Layer 6 of a small transformer language model trained on English Wikipedia (9 layers, counted from 0, width 96).
A neuron adds its activation times its output weights to the MLP's output. To switch it off is to set its activation to zero at one token and run the rest of the model.
A neuron's activation on a vector x is squared ReLU(weights . x), where the dot is the dot product.

Input weights of the MLP neurons that the questions are about. A number n stands for n times 0.0042.
n10: 24 -13 39 28 -24 -49 33 -59 24 -27 10 -15 61 -17 38 -10 17 -10 34 5 -2 15 7 9 -29 -6 -29 -8 7 4 -26 16 22 8 -6 -32 -25 -4 9 1 0 -16 -12 -23 17 19 7 -37 12 -43 -52 5 32 8 -27 16 95 -11 -57 22 16 41 -12 -5 -21 -15 -25 11 21 23 -3 17 -43 -4 -35 -33 -11 6 -12 7 -6 -8 -29 34 51 -22 0 -29 3 -9 -22 36 -10 57 -24 41
n13: -26 -27 22 6 25 6 31 -15 -31 -27 14 23 23 0 10 -6 -60 56 14 -16 19 57 15 31 24 -34 -20 -44 35 -34 -13 -23 7 21 -1 -31 -8 40 30 65 47 7 -18 -23 -12 -24 -22 -14 -1 7 -9 -4 17 5 36 19 30 10 58 11 -19 -7 -34 -9 6 10 31 -24 -25 -23 24 -24 21 -13 5 4 24 -11 -1 21 7 -18 -15 4 13 -31 -15 -23 -9 -11 -1 -15 -3 0 -40 15
n26: -3 7 28 -30 10 8 12 -9 -34 28 -57 -23 24 -28 -24 14 -10 12 2 17 -5 0 16 18 33 6 33 -14 -24 -32 18 52 -25 47 -14 -6 -23 -30 9 -31 -55 -47 32 13 -10 45 71 18 22 1 14 -43 -7 -14 -42 22 6 -7 -17 -9 -25 24 -3 -17 -10 -62 44 10 -29 24 14 -35 4 -16 34 17 -38 -7 -27 -7 3 20 -32 14 48 17 22 -38 38 11 -33 4 53 26 -8 19
n42: -31 -43 -38 -16 -21 34 15 -17 1 11 16 -24 29 -26 8 -8 -48 19 -39 29 19 35 -15 41 19 -12 8 14 -26 13 23 -45 6 -18 28 9 6 -15 -38 12 0 -45 9 -5 -12 21 27 15 -2 36 18 13 -3 -44 -11 30 -16 4 -28 -57 37 21 39 1 -17 -23 33 4 17 50 31 -28 6 17 32 36 -14 -18 -18 5 -9 3 15 -49 -1 31 18 12 -19 -5 -5 -3 8 -19 38 49
n54: -13 -10 18 46 12 35 2 -10 -7 -20 -43 -16 26 33 6 45 -22 19 9 -13 -44 -11 2 -16 87 21 -30 -5 -24 38 30 15 16 -71 -1 25 11 42 -30 -22 41 -19 33 -44 2 -3 -42 14 -4 -10 8 0 -46 38 -31 54 14 57 -35 2 -15 -25 -8 -5 13 -11 10 -19 29 -1 -40 -20 3 -46 11 6 23 -55 -11 11 12 -4 39 -17 -19 9 29 -30 -18 -14 -10 -18 -23 -5 -12 -8
n61: 4 -22 26 -22 -15 16 27 -18 3 2 -24 -15 12 -49 23 14 -61 11 37 53 -3 5 4 26 4 13 35 -16 -15 -28 -12 -4 33 -18 4 20 0 8 -27 27 -34 0 -8 -9 -25 4 -1 2 -1 -28 29 48 -24 23 -20 -37 -14 -35 36 -2 -31 57 14 38 -39 23 58 -22 -32 9 42 -25 -56 -22 10 -14 12 -88 18 13 -43 20 37 -25 66 52 -21 -45 17 20 6 4 10 -21 63 4
n62: -8 -25 9 14 -1 -1 15 -8 5 -4 11 -9 22 8 42 1 24 30 47 8 21 -7 -21 -24 11 -5 -7 -51 -49 -18 -15 18 12 -62 11 -1 -57 10 -6 -29 41 -11 14 -35 7 64 38 -3 -30 26 -10 65 26 -11 -1 -26 -18 -57 -26 22 21 27 -4 -3 9 -4 -2 -37 -3 -2 33 -5 12 -6 -1 8 -9 -7 30 14 5 -22 38 18 -10 9 32 -27 -34 -12 -27 -18 6 6 -6 35
n88: -43 -31 40 -23 20 4 22 -3 36 2 -39 38 8 -24 -6 2 -19 22 8 30 10 -18 11 -33 8 -45 3 -23 -4 -9 16 -28 12 5 13 -4 5 -15 29 -6 7 -30 -17 -13 30 -9 21 8 5 -16 6 36 -31 -25 10 10 -12 -10 11 -9 -33 -9 -17 -1 -11 -28 17 -12 54 -33 -49 -17 -24 26 -7 -6 21 5 -18 0 -3 -10 14 -36 -15 33 10 14 -1 -9 -14 17 -7 14 8 -28
n99: -37 -18 -25 34 -48 -9 -39 26 0 -10 19 0 -8 -34 6 -25 -45 -31 12 -10 3 17 26 25 16 -7 50 24 51 3 -16 -18 11 28 -35 27 21 -26 -39 -13 -7 -25 35 -29 -13 0 -33 0 20 15 -12 19 -20 -25 -13 4 20 -36 5 -20 -55 14 10 26 24 53 8 6 1 0 -9 6 -11 1 17 -23 18 14 -24 31 -90 -18 -40 72 -30 33 -18 16 22 -26 16 22 -3 57 23 15
n124: -11 -14 -29 5 19 36 21 -13 18 31 21 16 11 -5 -4 -37 -4 -5 23 -3 -18 6 41 35 43 8 58 9 18 26 9 27 41 15 -2 -38 -3 -6 -37 -72 19 10 -24 -16 -22 10 28 19 -26 -29 7 -26 -15 8 11 17 -12 -19 -24 -42 11 -41 -42 -5 10 -3 -16 26 -39 27 35 -31 13 -16 -23 -9 5 -21 -23 8 62 46 28 20 -24 39 -40 -28 53 -28 -4 30 -35 -41 2 3
n157: 38 -29 5 -6 2 -43 2 -20 -1 13 6 13 -3 -8 45 3 0 -18 51 -6 10 31 -10 -10 -23 8 51 10 19 -21 -26 -14 -51 25 -6 24 -37 8 -42 -9 -13 19 5 -5 3 -24 -8 -22 -25 -38 58 -15 -1 6 -23 -7 -4 32 15 -18 13 -31 -20 41 -32 19 21 34 16 -13 35 18 -7 -3 21 -49 -22 23 0 1 -10 -2 -38 4 -9 -28 38 30 23 -31 -8 20 8 -15 15 5
n158: -16 23 2 25 -1 40 34 -34 -43 9 -63 17 18 -30 29 -7 10 -10 20 0 20 26 0 -16 14 2 -6 2 23 31 3 35 26 -41 10 12 -11 4 7 -20 -14 8 7 -43 -10 50 15 5 -55 14 -7 -1 0 -3 -2 7 20 21 -33 -16 13 5 27 -7 -66 41 32 -32 7 -3 -17 -5 -16 29 34 -60 -56 -32 -12 9 19 15 -3 22 20 8 67 -37 31 -31 -28 0 -16 -55 31 -74
n165: 39 -35 -4 57 26 34 31 22 -6 -6 8 12 49 0 30 -32 42 36 27 -17 -19 -44 60 11 -22 50 -14 -48 10 3 -6 56 26 -34 -13 -50 -7 -31 13 -10 -19 -6 8 -39 -2 19 44 0 -31 32 -23 5 -20 48 29 14 -33 -25 -27 7 -54 26 40 9 32 -3 2 -1 -26 17 -27 9 -18 24 -60 -7 -46 -61 25 20 8 -4 -18 -27 -20 10 -10 -13 0 42 -23 4 -12 -13 11 2

Output weights of the MLP neurons that the questions are about. A number n stands for n times 0.011.
n10: 8 -14 7 52 33 -10 -11 -9 -18 2 19 -22 -73 10 -89 0 -38 32 21 -53 32 50 -62 1 7 -21 19 42 16 -39 -29 3 -33 53 43 10 16 40 21 0 3 -32 22 0 -4 3 -37 8 1 20 28 20 37 -24 53 -11 -4 -12 -52 58 11 4 7 2 -17 6 1 -70 -27 -10 -35 -25 40 -26 -6 52 48 -26 18 -8 48 -57 2 -15 -17 2 9 63 15 -15 -45 -51 42 -14 28 10
n13: -14 -2 -3 33 -11 -2 12 -3 15 10 9 37 21 -5 42 -15 -15 16 21 -16 7 -54 16 -50 -12 13 -13 47 14 13 0 -17 -21 -10 22 84 9 -51 57 -50 -11 12 -5 -17 -48 -50 -15 24 -13 42 -14 3 -23 37 -26 -28 1 12 -27 -18 -6 8 43 49 13 20 -39 11 -29 44 -52 -8 6 67 -86 -13 -22 -17 8 0 6 -25 -38 0 -20 -7 22 -21 58 -10 -34 -7 16 3 57 18
n26: -46 1 93 21 32 0 14 15 39 9 -32 -14 3 17 22 15 -64 -40 1 -13 12 -11 1 16 -7 5 -38 6 -19 -22 22 46 -55 -24 14 -26 20 8 33 -2 -74 21 22 -54 -6 37 25 19 -2 10 -59 -8 19 5 -64 -10 81 -8 -1 -23 7 54 -27 53 10 -19 15 -46 -3 20 -27 12 -39 18 -19 14 -10 -13 -22 -40 13 -2 6 65 72 18 6 12 -1 -12 17 -20 -30 -57 -7 -6
n42: -37 64 -1 43 2 -39 3 -11 44 -6 7 -1 15 5 25 21 68 2 8 -5 -1 -1 13 -4 -42 2 38 3 24 -1 -58 28 -36 30 17 17 -5 24 12 -22 0 -14 18 -3 10 -3 -3 16 0 8 23 -19 -43 28 27 -5 10 -6 29 18 -21 -9 8 -13 -6 -14 -67 -11 6 -74 28 24 8 -57 -21 17 -5 32 14 -45 -17 -40 30 8 -15 -21 24 -19 14 8 9 35 13 -37 -46 -74
n54: -23 3 -28 -52 -28 10 -6 44 34 17 -26 -9 60 -2 6 0 42 9 -33 3 34 -15 5 -1 -56 -30 -18 -19 57 22 -10 7 -66 -6 -53 25 -29 -7 57 -12 -11 -5 -16 3 18 39 -22 10 33 9 18 -5 -33 -22 41 -58 37 25 38 -2 3 29 7 33 9 40 1 -12 -27 4 -24 38 49 16 -6 -26 -58 17 43 13 17 23 -32 14 -36 -3 37 -58 -45 -8 -71 7 13 19 15 -23
n61: 28 -81 -14 -15 -33 0 33 -43 -3 -29 5 -26 20 18 -3 -6 21 19 22 -50 10 -9 14 24 4 -24 45 -2 -72 -6 -10 -10 -14 -2 -10 49 43 -38 10 -43 -22 47 61 10 -26 -17 -7 39 51 -2 51 -13 -42 39 11 -48 -35 11 9 35 12 1 -21 -53 21 -2 -18 5 11 16 -26 17 -91 -25 -27 17 30 17 1 -6 -7 -12 16 28 11 17 27 24 41 -36 -17 23 35 54 -39 -14
n62: -14 33 -4 -31 7 59 -12 1 -13 16 -33 28 -4 -11 -7 -22 33 -5 3 39 -3 53 4 51 4 -18 -53 16 -19 52 -33 8 5 -3 -11 54 17 11 19 -36 -29 0 39 -14 12 -8 -17 12 -15 -3 -6 -40 -28 7 40 26 -7 25 -12 13 -20 -7 16 -1 -15 39 21 4 -31 52 -34 28 50 -22 -6 -4 -21 -22 -23 -41 -14 20 30 -23 -34 -9 4 -36 -6 -34 -53 55 -26 -21 21 12
n88: 33 41 -5 67 -6 19 -22 6 -41 16 37 -31 -15 18 -13 7 8 -1 -12 -3 -36 6 -10 -1 -15 6 -23 19 -8 -11 -34 -5 3 -31 22 6 -2 52 -9 -11 -12 23 -5 -4 -14 7 -16 4 22 19 -33 28 10 7 -23 -26 -32 -5 -19 14 15 -8 53 17 -31 15 -36 3 -31 -12 40 30 31 -8 14 -5 -17 -7 2 -37 19 12 -1 7 -5 5 -16 -27 -10 -18 19 3 15 -21 -10 35
n99: 44 -44 16 -1 -8 -39 1 39 -11 -14 32 -7 -1 5 19 1 25 3 41 49 -38 -28 -21 -37 14 -9 0 -35 -28 19 -46 33 22 -43 -11 4 35 -1 7 48 -26 47 -14 18 24 -4 59 8 15 -38 13 -10 6 10 -12 -19 17 -27 27 -41 -14 -55 46 -82 -44 6 -22 7 33 6 56 -7 14 17 -10 -14 6 12 -1 19 5 24 -20 13 -32 -2 -38 -9 -55 -30 21 -19 21 10 13 31
n124: -11 6 63 -2 8 -11 60 -34 20 -19 21 45 69 13 -5 15 -12 -25 -27 -31 32 1 -13 -30 -1 -19 -6 -9 16 -17 -17 -19 6 -2 11 41 -28 29 53 27 21 11 64 -6 -73 24 49 -17 31 -68 9 18 -29 -36 -13 -44 51 -3 35 6 35 54 13 -25 -24 -49 -20 -50 3 -29 -11 -38 23 -4 -26 0 -37 23 35 -1 17 -10 11 -73 -61 -49 37 -15 41 36 -4 -25 23 -41 28 -2
n157: 6 -16 0 8 34 0 -13 5 -16 -26 69 -25 7 33 57 4 33 12 49 -31 1 -8 0 21 -2 -19 69 22 -15 5 -46 28 -5 -4 -30 4 20 -20 20 20 17 -15 6 -27 8 30 22 44 -18 -2 -16 0 48 -11 -57 60 -35 -21 -11 -5 -18 -24 -57 23 -12 39 -3 3 11 10 11 -16 -30 14 -21 23 -7 22 14 -17 -7 -7 -8 -91 -27 31 -41 10 -8 30 -29 -46 -45 13 20 -6
n158: -34 14 -19 42 -1 -31 4 -26 35 29 16 44 -11 -20 -54 -11 74 53 13 20 21 -9 -32 -15 -10 88 -16 -34 -35 -39 -12 12 -28 48 11 -3 44 -26 -40 -55 1 9 -13 -40 -17 -33 14 -3 22 34 36 4 10 -44 12 18 -50 13 -5 -18 8 2 -44 -42 41 30 -26 -37 -2 -32 13 -9 16 -9 -5 38 -10 8 -24 -40 25 -55 1 40 18 22 39 -9 -18 -28 -1 10 21 4 13 50
n165: -51 29 -1 7 -43 -43 21 -39 -2 -2 30 -41 -14 -6 21 8 10 12 -56 7 23 25 -10 -1 -13 7 76 -32 8 -8 -29 13 -52 0 29 -12 21 6 -34 -11 -6 16 0 11 30 27 -25 54 85 -6 77 -9 -26 0 8 5 22 -36 6 -6 60 -2 -1 21 -18 -21 -24 -23 8 -39 24 -46 -33 11 32 17 68 16 -11 -21 -20 -12 -18 -7 28 -16 35 15 -18 18 -17 -34 -58 -5 6 -7

Each question names a token from some text and the token that comes next. It shows the vector x that enters the MLP there. A number n stands for n times 0.055.

Then comes g, the gradient of the next token's log-probability with respect to the MLP's output, scaled to length 1. A neuron's effect is roughly proportional to its activation times (output weights . g). A number n stands for n times 0.0042.

"ing", then " D"
x: -23 33 -14 -9 0 5 15 -10 2 1 -28 16 4 -11 -1 -10 -6 -3 -4 -35 8 -8 4 0 -1 -16 -36 25 -25 2 12 -31 28 -4 -4 -3 -10 -23 9 2 -8 -5 15 7 -1 23 23 -13 11 18 18 17 0 -22 20 15 -44 6 1 11 15 -25 -21 0 -22 -4 6 -1 28 -14 3 53 -12 11 -2 6 -22 11 -12 -3 28 3 3 34 18 2 35 19 -14 -4 17 -16 -16 -18 4 -28
g: 4 35 28 -12 19 -11 38 13 -7 25 34 23 -8 1 -3 7 19 -13 17 -17 -19 -31 0 -1 -1 11 12 -26 -5 -22 -19 -7 -56 3 -46 35 33 -57 15 -25 -8 24 -9 -26 -33 -14 -21 27 3 17 27 18 -3 50 34 -32 15 -43 1 -49 -11 -12 5 4 -14 -4 -9 -58 -19 44 -26 18 9 12 -31 33 22 -7 9 29 -18 28 40 13 -1 17 -32 -25 2 -30 -20 19 17 39 5 -15
Which neuron, switched off, lowers the next token's probability most? n158

"ous", then " town"
x: -9 29 -20 5 0 21 8 -6 -1 -2 13 2 -24 16 9 -12 -10 9 11 10 -17 -5 -4 23 6 -11 -6 -5 -17 2 -7 8 -30 23 10 4 -11 -26 -8 -25 5 -27 -15 -1 -4 5 8 -8 1 13 -5 8 -15 -10 24 -14 -71 5 3 6 18 -12 -14 18 1 6 -5 -18 45 6 13 38 8 -14 14 16 -33 6 8 19 20 7 -2 27 20 -3 20 -33 -21 9 -4 -11 -1 -11 13 3
g: -25 -5 -13 0 -9 -2 6 -26 0 5 31 22 20 25 6 -1 -10 -18 -20 14 7 -12 -16 -25 -44 -25 -9 -20 -13 20 -12 -17 35 -6 -10 43 -24 -34 0 85 13 -15 51 2 -33 11 -9 25 40 12 -35 -13 12 14 14 -18 17 12 12 -25 10 -2 4 15 -12 5 8 25 -8 11 -31 -4 8 -3 29 81 -3 5 -32 8 -52 -9 -35 -30 5 34 -10 -44 -25 5 42 12 -44 4 9 19
Which neuron, switched off, lowers the next token's probability most? n62

"rist", then "ina"
x: -6 -10 19 -41 -10 -3 26 -15 2 -21 15 28 -10 -12 -27 -4 47 5 7 9 -13 19 17 -3 1 22 3 9 16 2 -35 10 9 0 -13 -20 -21 -14 -7 40 -25 -15 -24 25 -5 -5 9 -37 10 15 -4 -7 12 17 9 5 5 -2 -14 8 9 -22 -23 -8 8 0 -33 21 23 -41 -19 28 10 9 11 4 -8 3 9 -15 -3 -6 -6 3 23 -14 24 17 -19 49 2 -17 -21 10 2 8
g: 76 -29 -34 2 -36 29 14 6 -15 -14 7 20 -10 -24 -14 -15 14 38 -35 -4 34 53 8 22 27 -16 -17 -25 24 -24 -20 -49 11 12 -3 0 13 -3 7 28 6 16 8 -4 -10 33 8 20 -16 3 -8 28 11 21 17 -16 1 -43 24 6 -20 -16 -51 36 19 -14 2 -10 -16 -12 -5 -52 9 -9 -29 57 -7 -35 -8 -22 -32 17 13 32 6 9 27 20 12 -62 -15 -2 -13 0 -16 25
Which neuron, switched off, lowers the next token's probability most? n10

"re", then "asing"
x: -16 -11 15 -14 -4 -20 -3 31 -33 5 -18 -18 -16 5 34 -17 -20 -15 25 -24 23 -1 9 -18 4 -2 11 10 -18 14 14 -29 -8 -21 13 -11 8 10 -5 0 4 -21 -5 -17 -1 7 4 -7 8 -20 -24 13 14 -30 27 -11 -19 -15 20 34 13 35 17 16 -22 -21 35 26 -1 -2 8 23 -4 -18 -7 25 -20 -12 1 11 35 31 -13 13 10 12 14 12 -28 5 13 0 -8 1 -17 -28
g: 46 -8 11 31 5 11 24 34 -46 -4 -33 -10 26 -5 23 8 -36 9 40 14 -18 -12 23 12 -18 49 7 -4 7 11 8 23 2 4 41 13 -6 14 -39 13 -30 -13 44 -4 2 -54 38 -6 19 -4 -27 29 -5 15 -57 22 -1 -14 0 -21 -13 -8 -19 -41 -23 -40 9 25 -26 24 21 -58 2 29 -17 -7 2 -18 6 29 38 -23 -51 13 -14 3 -14 -9 -8 -43 18 -19 20 -4 21 -8
Which neuron, switched off, raises the next token's probability most? n62

".", then " The"
x: -16 -6 18 6 -7 -4 20 -15 -4 -19 -21 -2 -33 -17 -22 3 0 8 5 -19 -3 -3 28 20 -11 1 -29 -14 -44 -6 35 20 -15 0 4 -2 0 -1 1 -15 -33 -4 9 14 -8 9 16 8 20 10 -15 -15 -7 -7 -17 -1 -30 -10 -7 19 12 28 7 19 -12 5 16 -18 30 30 -11 49 -39 7 14 13 -27 1 -5 13 10 -7 0 25 43 7 2 0 4 -2 2 -11 2 -1 3 -3
g: -11 40 -7 -8 -8 30 17 7 14 -10 21 -14 0 -5 -14 37 -28 -29 13 44 -29 4 -13 -34 16 20 -18 34 -5 26 52 2 36 -5 -7 11 19 -3 -21 -49 16 7 -7 -16 28 -1 36 -5 -10 -18 -6 -5 -5 9 -41 -59 12 -45 -4 66 22 -22 10 -4 -21 -26 -7 12 11 42 -19 -15 -23 -2 -9 -1 -7 10 -26 -11 3 30 -40 -3 -18 -3 26 0 12 -32 78 -38 18 6 -2 -24
Which neuron, switched off, lowers the next token's probability most? n26

"s", then " V"
x: -25 31 2 -40 -14 -4 -12 -4 7 6 10 -11 -2 -27 -11 -15 -13 -8 -6 -1 -3 16 3 27 1 -30 -16 -7 -25 11 13 -14 -2 16 4 -24 17 -10 -9 -3 6 0 6 19 -10 -10 31 -1 3 6 2 16 -24 -6 27 -5 -72 6 -6 9 6 -14 -11 19 -7 5 -5 5 21 32 9 53 -7 3 22 23 5 0 -2 -3 -1 25 19 17 12 -13 -22 -11 -10 0 11 -15 -7 -3 0 11
g: 12 15 19 -67 45 -23 36 -5 6 -10 2 31 -2 16 14 -16 18 7 7 18 -12 -10 4 10 -18 -15 -52 0 14 -11 -12 -1 42 -8 -10 -8 23 16 -19 31 24 12 -20 16 -6 12 -18 -10 28 23 58 -25 30 21 30 -47 8 -44 22 -42 3 47 -18 -23 10 -32 -34 -25 -62 -36 9 9 -19 -26 -8 23 -30 -2 14 -1 5 -13 11 -8 5 6 7 -19 23 5 16 -6 2 12 46 -55
Which neuron, switched off, lowers the next token's probability most? n42

" kg", then ")"
x: 4 22 -20 -9 -17 3 -29 6 -25 -27 22 26 -1 21 15 -4 4 -14 -2 -29 -41 19 -19 18 -13 -9 21 9 -9 20 -9 29 -4 -3 -14 -5 30 -6 -21 -23 16 -16 -7 9 -7 -2 18 7 -12 -1 -8 -21 3 -3 23 4 -2 12 -3 11 6 -6 -21 15 11 -16 -28 -22 18 23 -10 29 5 -16 -22 -10 10 6 -15 -18 31 -6 0 10 7 34 -23 31 29 32 7 -12 -44 15 8 -1
g: -8 -3 -1 -22 -24 -32 -6 -14 32 0 16 56 -58 -8 23 -38 17 14 -4 -45 41 -22 36 -28 27 13 -22 -2 9 15 -40 -57 -9 -34 29 -14 0 -9 -11 41 -9 41 -9 0 -26 37 1 -10 31 -21 -3 9 -33 -6 8 -25 -2 -6 -2 20 9 59 9 30 28 43 -3 -19 19 -15 21 9 39 -17 12 1 -40 -37 -28 -1 -32 24 -8 4 -7 10 -15 27 -7 9 23 26 -6 0 13 -26
Which neuron, switched off, lowers the next token's probability most? n124

" is", then "lands"
x: -3 -2 -21 -53 4 -6 -39 -1 11 -5 5 6 -20 -4 -7 3 -23 -10 -14 -23 5 12 13 14 -4 13 21 -8 -14 13 10 3 -1 -5 -17 14 2 -7 -4 -24 -39 -20 4 24 9 -29 18 -4 21 -18 4 -6 8 -15 -9 9 -17 -4 7 42 -6 13 8 25 -15 4 -14 -18 54 40 23 40 -13 -11 14 18 -14 2 14 -21 4 9 -10 -14 19 -15 20 18 -12 11 16 -12 11 -7 19 -16
g: 2 22 44 -1 -10 35 -34 -13 -6 2 7 -11 11 19 9 43 0 -35 17 -7 -33 45 3 -13 -26 -53 59 21 4 37 -3 16 -16 -41 4 -6 -25 -12 -3 14 1 -8 -11 19 -15 -24 13 -7 7 -1 43 -13 3 -6 -25 -20 19 21 15 -12 20 -11 35 18 41 -13 -9 -7 -24 -19 35 -30 67 -50 -37 3 -11 4 20 14 -43 -10 -73 -12 15 25 7 -26 -21 7 0 -7 15 8 11 -11
Which neuron, switched off, lowers the next token's probability most? n42

",", then " making"
x: 7 -4 -2 -2 -15 3 -27 -12 9 -23 14 11 -22 4 -21 21 -15 9 19 -22 -30 9 -15 16 -2 -11 -33 15 -6 7 17 16 4 -5 20 34 15 6 -19 -5 -5 -6 30 9 4 5 23 9 27 2 -13 -13 -18 33 -38 21 -37 1 30 29 26 10 8 7 12 -18 -34 -16 10 -19 -7 -4 -33 1 5 -4 -11 -14 1 10 -10 -5 3 32 -19 0 28 15 7 3 1 -26 -3 -2 0 -13
g: -35 -38 -45 -23 -23 18 13 -15 -36 10 22 33 16 12 19 32 -6 -2 -29 29 2 -9 29 37 -37 -6 -46 17 -46 24 15 6 -22 23 -9 4 9 39 -16 -23 -11 0 -45 -13 15 -13 -26 11 10 4 -26 -18 -6 19 81 41 -12 13 -28 10 -29 5 6 17 -14 8 24 10 32 1 -33 29 -12 21 24 36 -30 -24 -7 -1 -2 12 14 -6 -16 -10 34 7 -25 -30 -35 20 20 36 -31 0
Which neuron, switched off, lowers the next token's probability most? n54

" |", then "\n"
x: -1 34 13 -22 -2 1 -42 9 -5 -15 35 18 -8 8 -17 -20 10 1 20 -24 4 -1 -22 19 -8 37 9 3 -5 8 -23 12 -5 -4 4 26 6 12 -7 0 -22 -19 6 41 5 5 18 10 3 1 -17 -21 -29 9 15 2 -22 0 2 19 7 25 1 15 -8 -13 -15 0 13 -4 -22 5 -49 -11 -8 -13 -12 -35 15 6 10 -5 3 31 9 20 -30 14 0 12 3 -3 -8 -6 5 -4
g: -20 1 5 -9 -44 -17 2 -23 50 1 -2 6 2 4 23 -18 -11 -3 34 -36 26 16 -3 5 21 20 -20 -37 -24 14 30 13 -15 7 40 -51 -20 0 -2 -2 -5 -36 -13 0 -25 14 -17 -11 13 36 -28 -5 -4 -78 -34 17 32 -12 35 -52 55 23 23 5 39 -13 25 -32 -33 2 0 -13 30 -5 -3 -15 -26 -15 23 -23 12 -21 12 56 9 23 -5 -8 29 37 13 19 -17 -11 10 3
Which neuron, switched off, lowers the next token's probability most? n165

" Ke", then "j"
x: -42 -7 -8 -48 15 13 5 17 1 -49 20 4 -32 -11 -28 -8 26 22 12 8 -12 -9 9 4 -11 13 -41 0 5 -10 -18 -42 -24 -4 3 -10 12 -28 14 67 4 17 1 26 -18 -15 18 -2 -6 14 16 -24 -27 -12 23 8 5 -3 24 6 7 3 -8 -19 12 -12 -26 20 22 12 -15 3 11 7 11 -8 5 31 6 16 4 5 -29 -3 12 6 18 9 12 -1 5 0 18 -25 -1 -4
g: -24 -12 21 -73 -23 -26 26 17 24 4 9 -23 -9 32 -7 -13 7 7 7 -53 28 -10 74 -7 3 -41 -12 -10 -26 -10 22 -49 -26 -17 8 7 19 -6 51 24 -4 -30 -5 14 -3 8 12 12 2 17 1 -9 3 28 0 -20 -12 48 15 2 -11 14 -8 18 38 -1 -5 -23 6 -41 -28 29 5 -11 -11 18 -15 -49 22 27 -32 7 16 -6 43 17 -28 -27 -20 23 -17 -6 -18 3 49 27
Which neuron, switched off, raises the next token's probability most? n88

".", then " N"
x: -16 6 19 16 -3 -12 12 -18 4 -24 -26 0 -32 -20 -24 5 -1 2 9 -15 -6 -7 27 25 -6 -4 4 -15 -48 -5 36 22 -3 -5 5 1 1 -4 -7 -15 -34 -5 11 10 -2 16 8 3 19 10 -24 -7 -10 -9 -26 -5 -30 -7 3 16 11 27 12 27 -1 6 13 -5 28 26 -7 41 -36 3 8 12 -37 -2 -6 11 1 0 -8 21 48 5 -10 1 4 -11 3 -13 6 5 4 -1
g: 17 -5 -20 -13 0 -25 41 26 -29 -3 14 16 -32 -16 14 20 6 -1 11 0 16 -24 43 -29 -9 -15 -14 13 22 -26 -49 1 28 19 -24 30 29 -12 13 -21 1 19 11 -2 -2 -39 -12 7 -32 -8 21 15 -27 44 9 -13 -14 -16 -28 75 -33 17 -10 -42 18 15 -12 -6 42 11 29 -9 -55 -15 34 16 9 -27 -27 8 -11 -22 28 19 -30 27 -13 72 -5 21 10 -21 2 -19 -17 -23
Which neuron, switched off, lowers the next token's probability most? n61

"es", then " the"
x: -11 42 3 -14 -20 9 17 5 -17 -14 -9 32 -27 -3 1 -8 -3 3 15 -22 -6 3 8 -3 -7 15 0 10 -30 7 21 4 18 25 10 20 -1 -9 10 -16 -5 -15 9 -5 -15 23 6 -12 16 -6 -20 20 2 -50 23 5 -42 -16 21 18 6 -9 -10 13 -21 -1 -5 14 43 3 -4 24 -11 -2 -2 3 -17 29 30 -8 8 -8 -10 20 12 -1 17 -17 -19 8 -4 -20 -13 -26 2 -27
g: -15 -25 -33 -26 -6 5 15 -26 -6 17 12 24 6 -2 -72 -6 -2 -11 9 9 26 6 -18 -31 10 9 -41 -8 -2 2 48 18 13 -5 20 6 9 -19 -12 -17 -22 28 -13 -69 37 66 59 -21 10 -13 22 -43 -2 2 6 -4 34 -2 0 -30 35 19 -13 -24 -2 24 42 6 3 -13 30 -27 -29 -11 36 30 -1 -1 11 19 15 -14 -23 7 -3 11 34 9 -12 27 17 -40 -33 -18 -7 -31
Which neuron, switched off, lowers the next token's probability most? n158

" least", then " pop"
x: 11 2 3 -29 -14 -20 19 -13 -5 -6 10 2 -23 53 -3 -1 -22 -15 -23 -6 -12 23 11 2 -3 -5 17 -4 16 11 -7 5 9 14 14 12 -3 0 -1 -25 -24 -10 3 -9 -1 -5 13 17 2 16 -10 -18 12 -2 -14 -6 -48 28 -15 37 13 -5 1 19 -14 25 -21 -20 35 17 18 18 2 -14 13 -1 -39 11 -9 -2 11 -16 13 13 2 -21 43 19 -3 -4 19 -16 -31 -36 0 -4
g: 5 16 -11 -13 21 43 -12 -31 1 52 9 -17 14 31 21 -16 -2 -2 -16 18 -25 10 -6 -7 7 -10 -18 -57 -3 1 -35 25 12 42 -9 -50 -33 -3 9 8 -13 -20 9 -2 -19 -52 -17 39 4 -22 -28 -12 18 19 20 -4 -6 -40 68 -58 10 -15 8 -2 35 -11 31 3 9 -22 -2 21 52 2 63 17 -44 2 9 -12 -12 -10 -1 27 9 14 -14 -10 9 -14 -34 18 0 29 -7 -12
Which neuron, switched off, lowers the next token's probability most? n158

"al", then "c"
x: -2 0 17 -55 -20 14 24 -15 -6 -33 -5 22 -46 6 -13 26 19 15 0 21 -11 12 25 -16 9 0 -33 -4 5 3 -1 -15 15 -25 23 -10 0 -13 8 57 4 11 -9 3 -22 20 7 -29 7 14 5 9 -22 1 6 9 4 6 4 -17 -15 -4 -25 2 5 -14 -59 8 3 -31 -17 30 -2 -4 -1 23 -22 10 8 25 -2 -3 5 4 11 24 -17 -19 -4 11 -4 8 14 23 -18 13
g: 24 -21 -1 -26 -19 -16 -7 -8 9 72 -7 1 -3 28 -11 27 -11 25 3 14 0 22 32 -19 -33 15 40 3 -34 41 15 -16 -6 -9 11 8 -3 -50 47 -56 23 -37 15 21 22 -2 17 14 7 -1 23 3 5 -15 5 12 -27 4 37 -62 -38 3 26 1 2 5 -20 -46 -17 -18 -66 11 16 10 -15 -8 -6 2 17 -43 13 -7 -19 19 1 1 -26 6 21 -16 53 -23 2 29 1 -20
Which neuron, switched off, lowers the next token's probability most? n13

"are", then " b"
x: -7 14 -17 -11 14 -13 -14 21 -15 30 -8 6 -8 -3 14 -18 -14 8 -2 -24 -14 -19 -6 -1 1 -29 2 8 -21 -4 8 -28 -1 -7 3 2 4 -33 -3 18 17 3 -28 23 -5 15 -12 -8 15 9 -19 5 7 -2 12 16 -47 1 -8 7 15 12 17 42 14 -21 0 -14 40 6 12 51 1 -16 -1 8 -43 -9 35 -4 8 -18 -1 29 21 7 4 -22 -8 -4 1 -11 -7 17 -17 18
g: -44 28 -25 6 -46 10 -29 -26 43 29 -35 29 14 -24 31 -31 -11 42 -30 44 -23 30 8 38 -10 28 55 -13 -6 13 -28 -45 -10 9 -25 17 -4 26 21 22 -2 8 -29 -28 3 -35 9 17 16 39 -23 -5 11 28 7 7 -14 3 0 -20 -11 20 38 -39 -10 32 -5 1 -22 -21 4 20 -30 -4 -9 11 1 -2 36 4 10 17 0 11 -11 -12 -68 18 17 -10 13 4 -31 -9 -40 7
Which neuron, switched off, lowers the next token's probability most? n62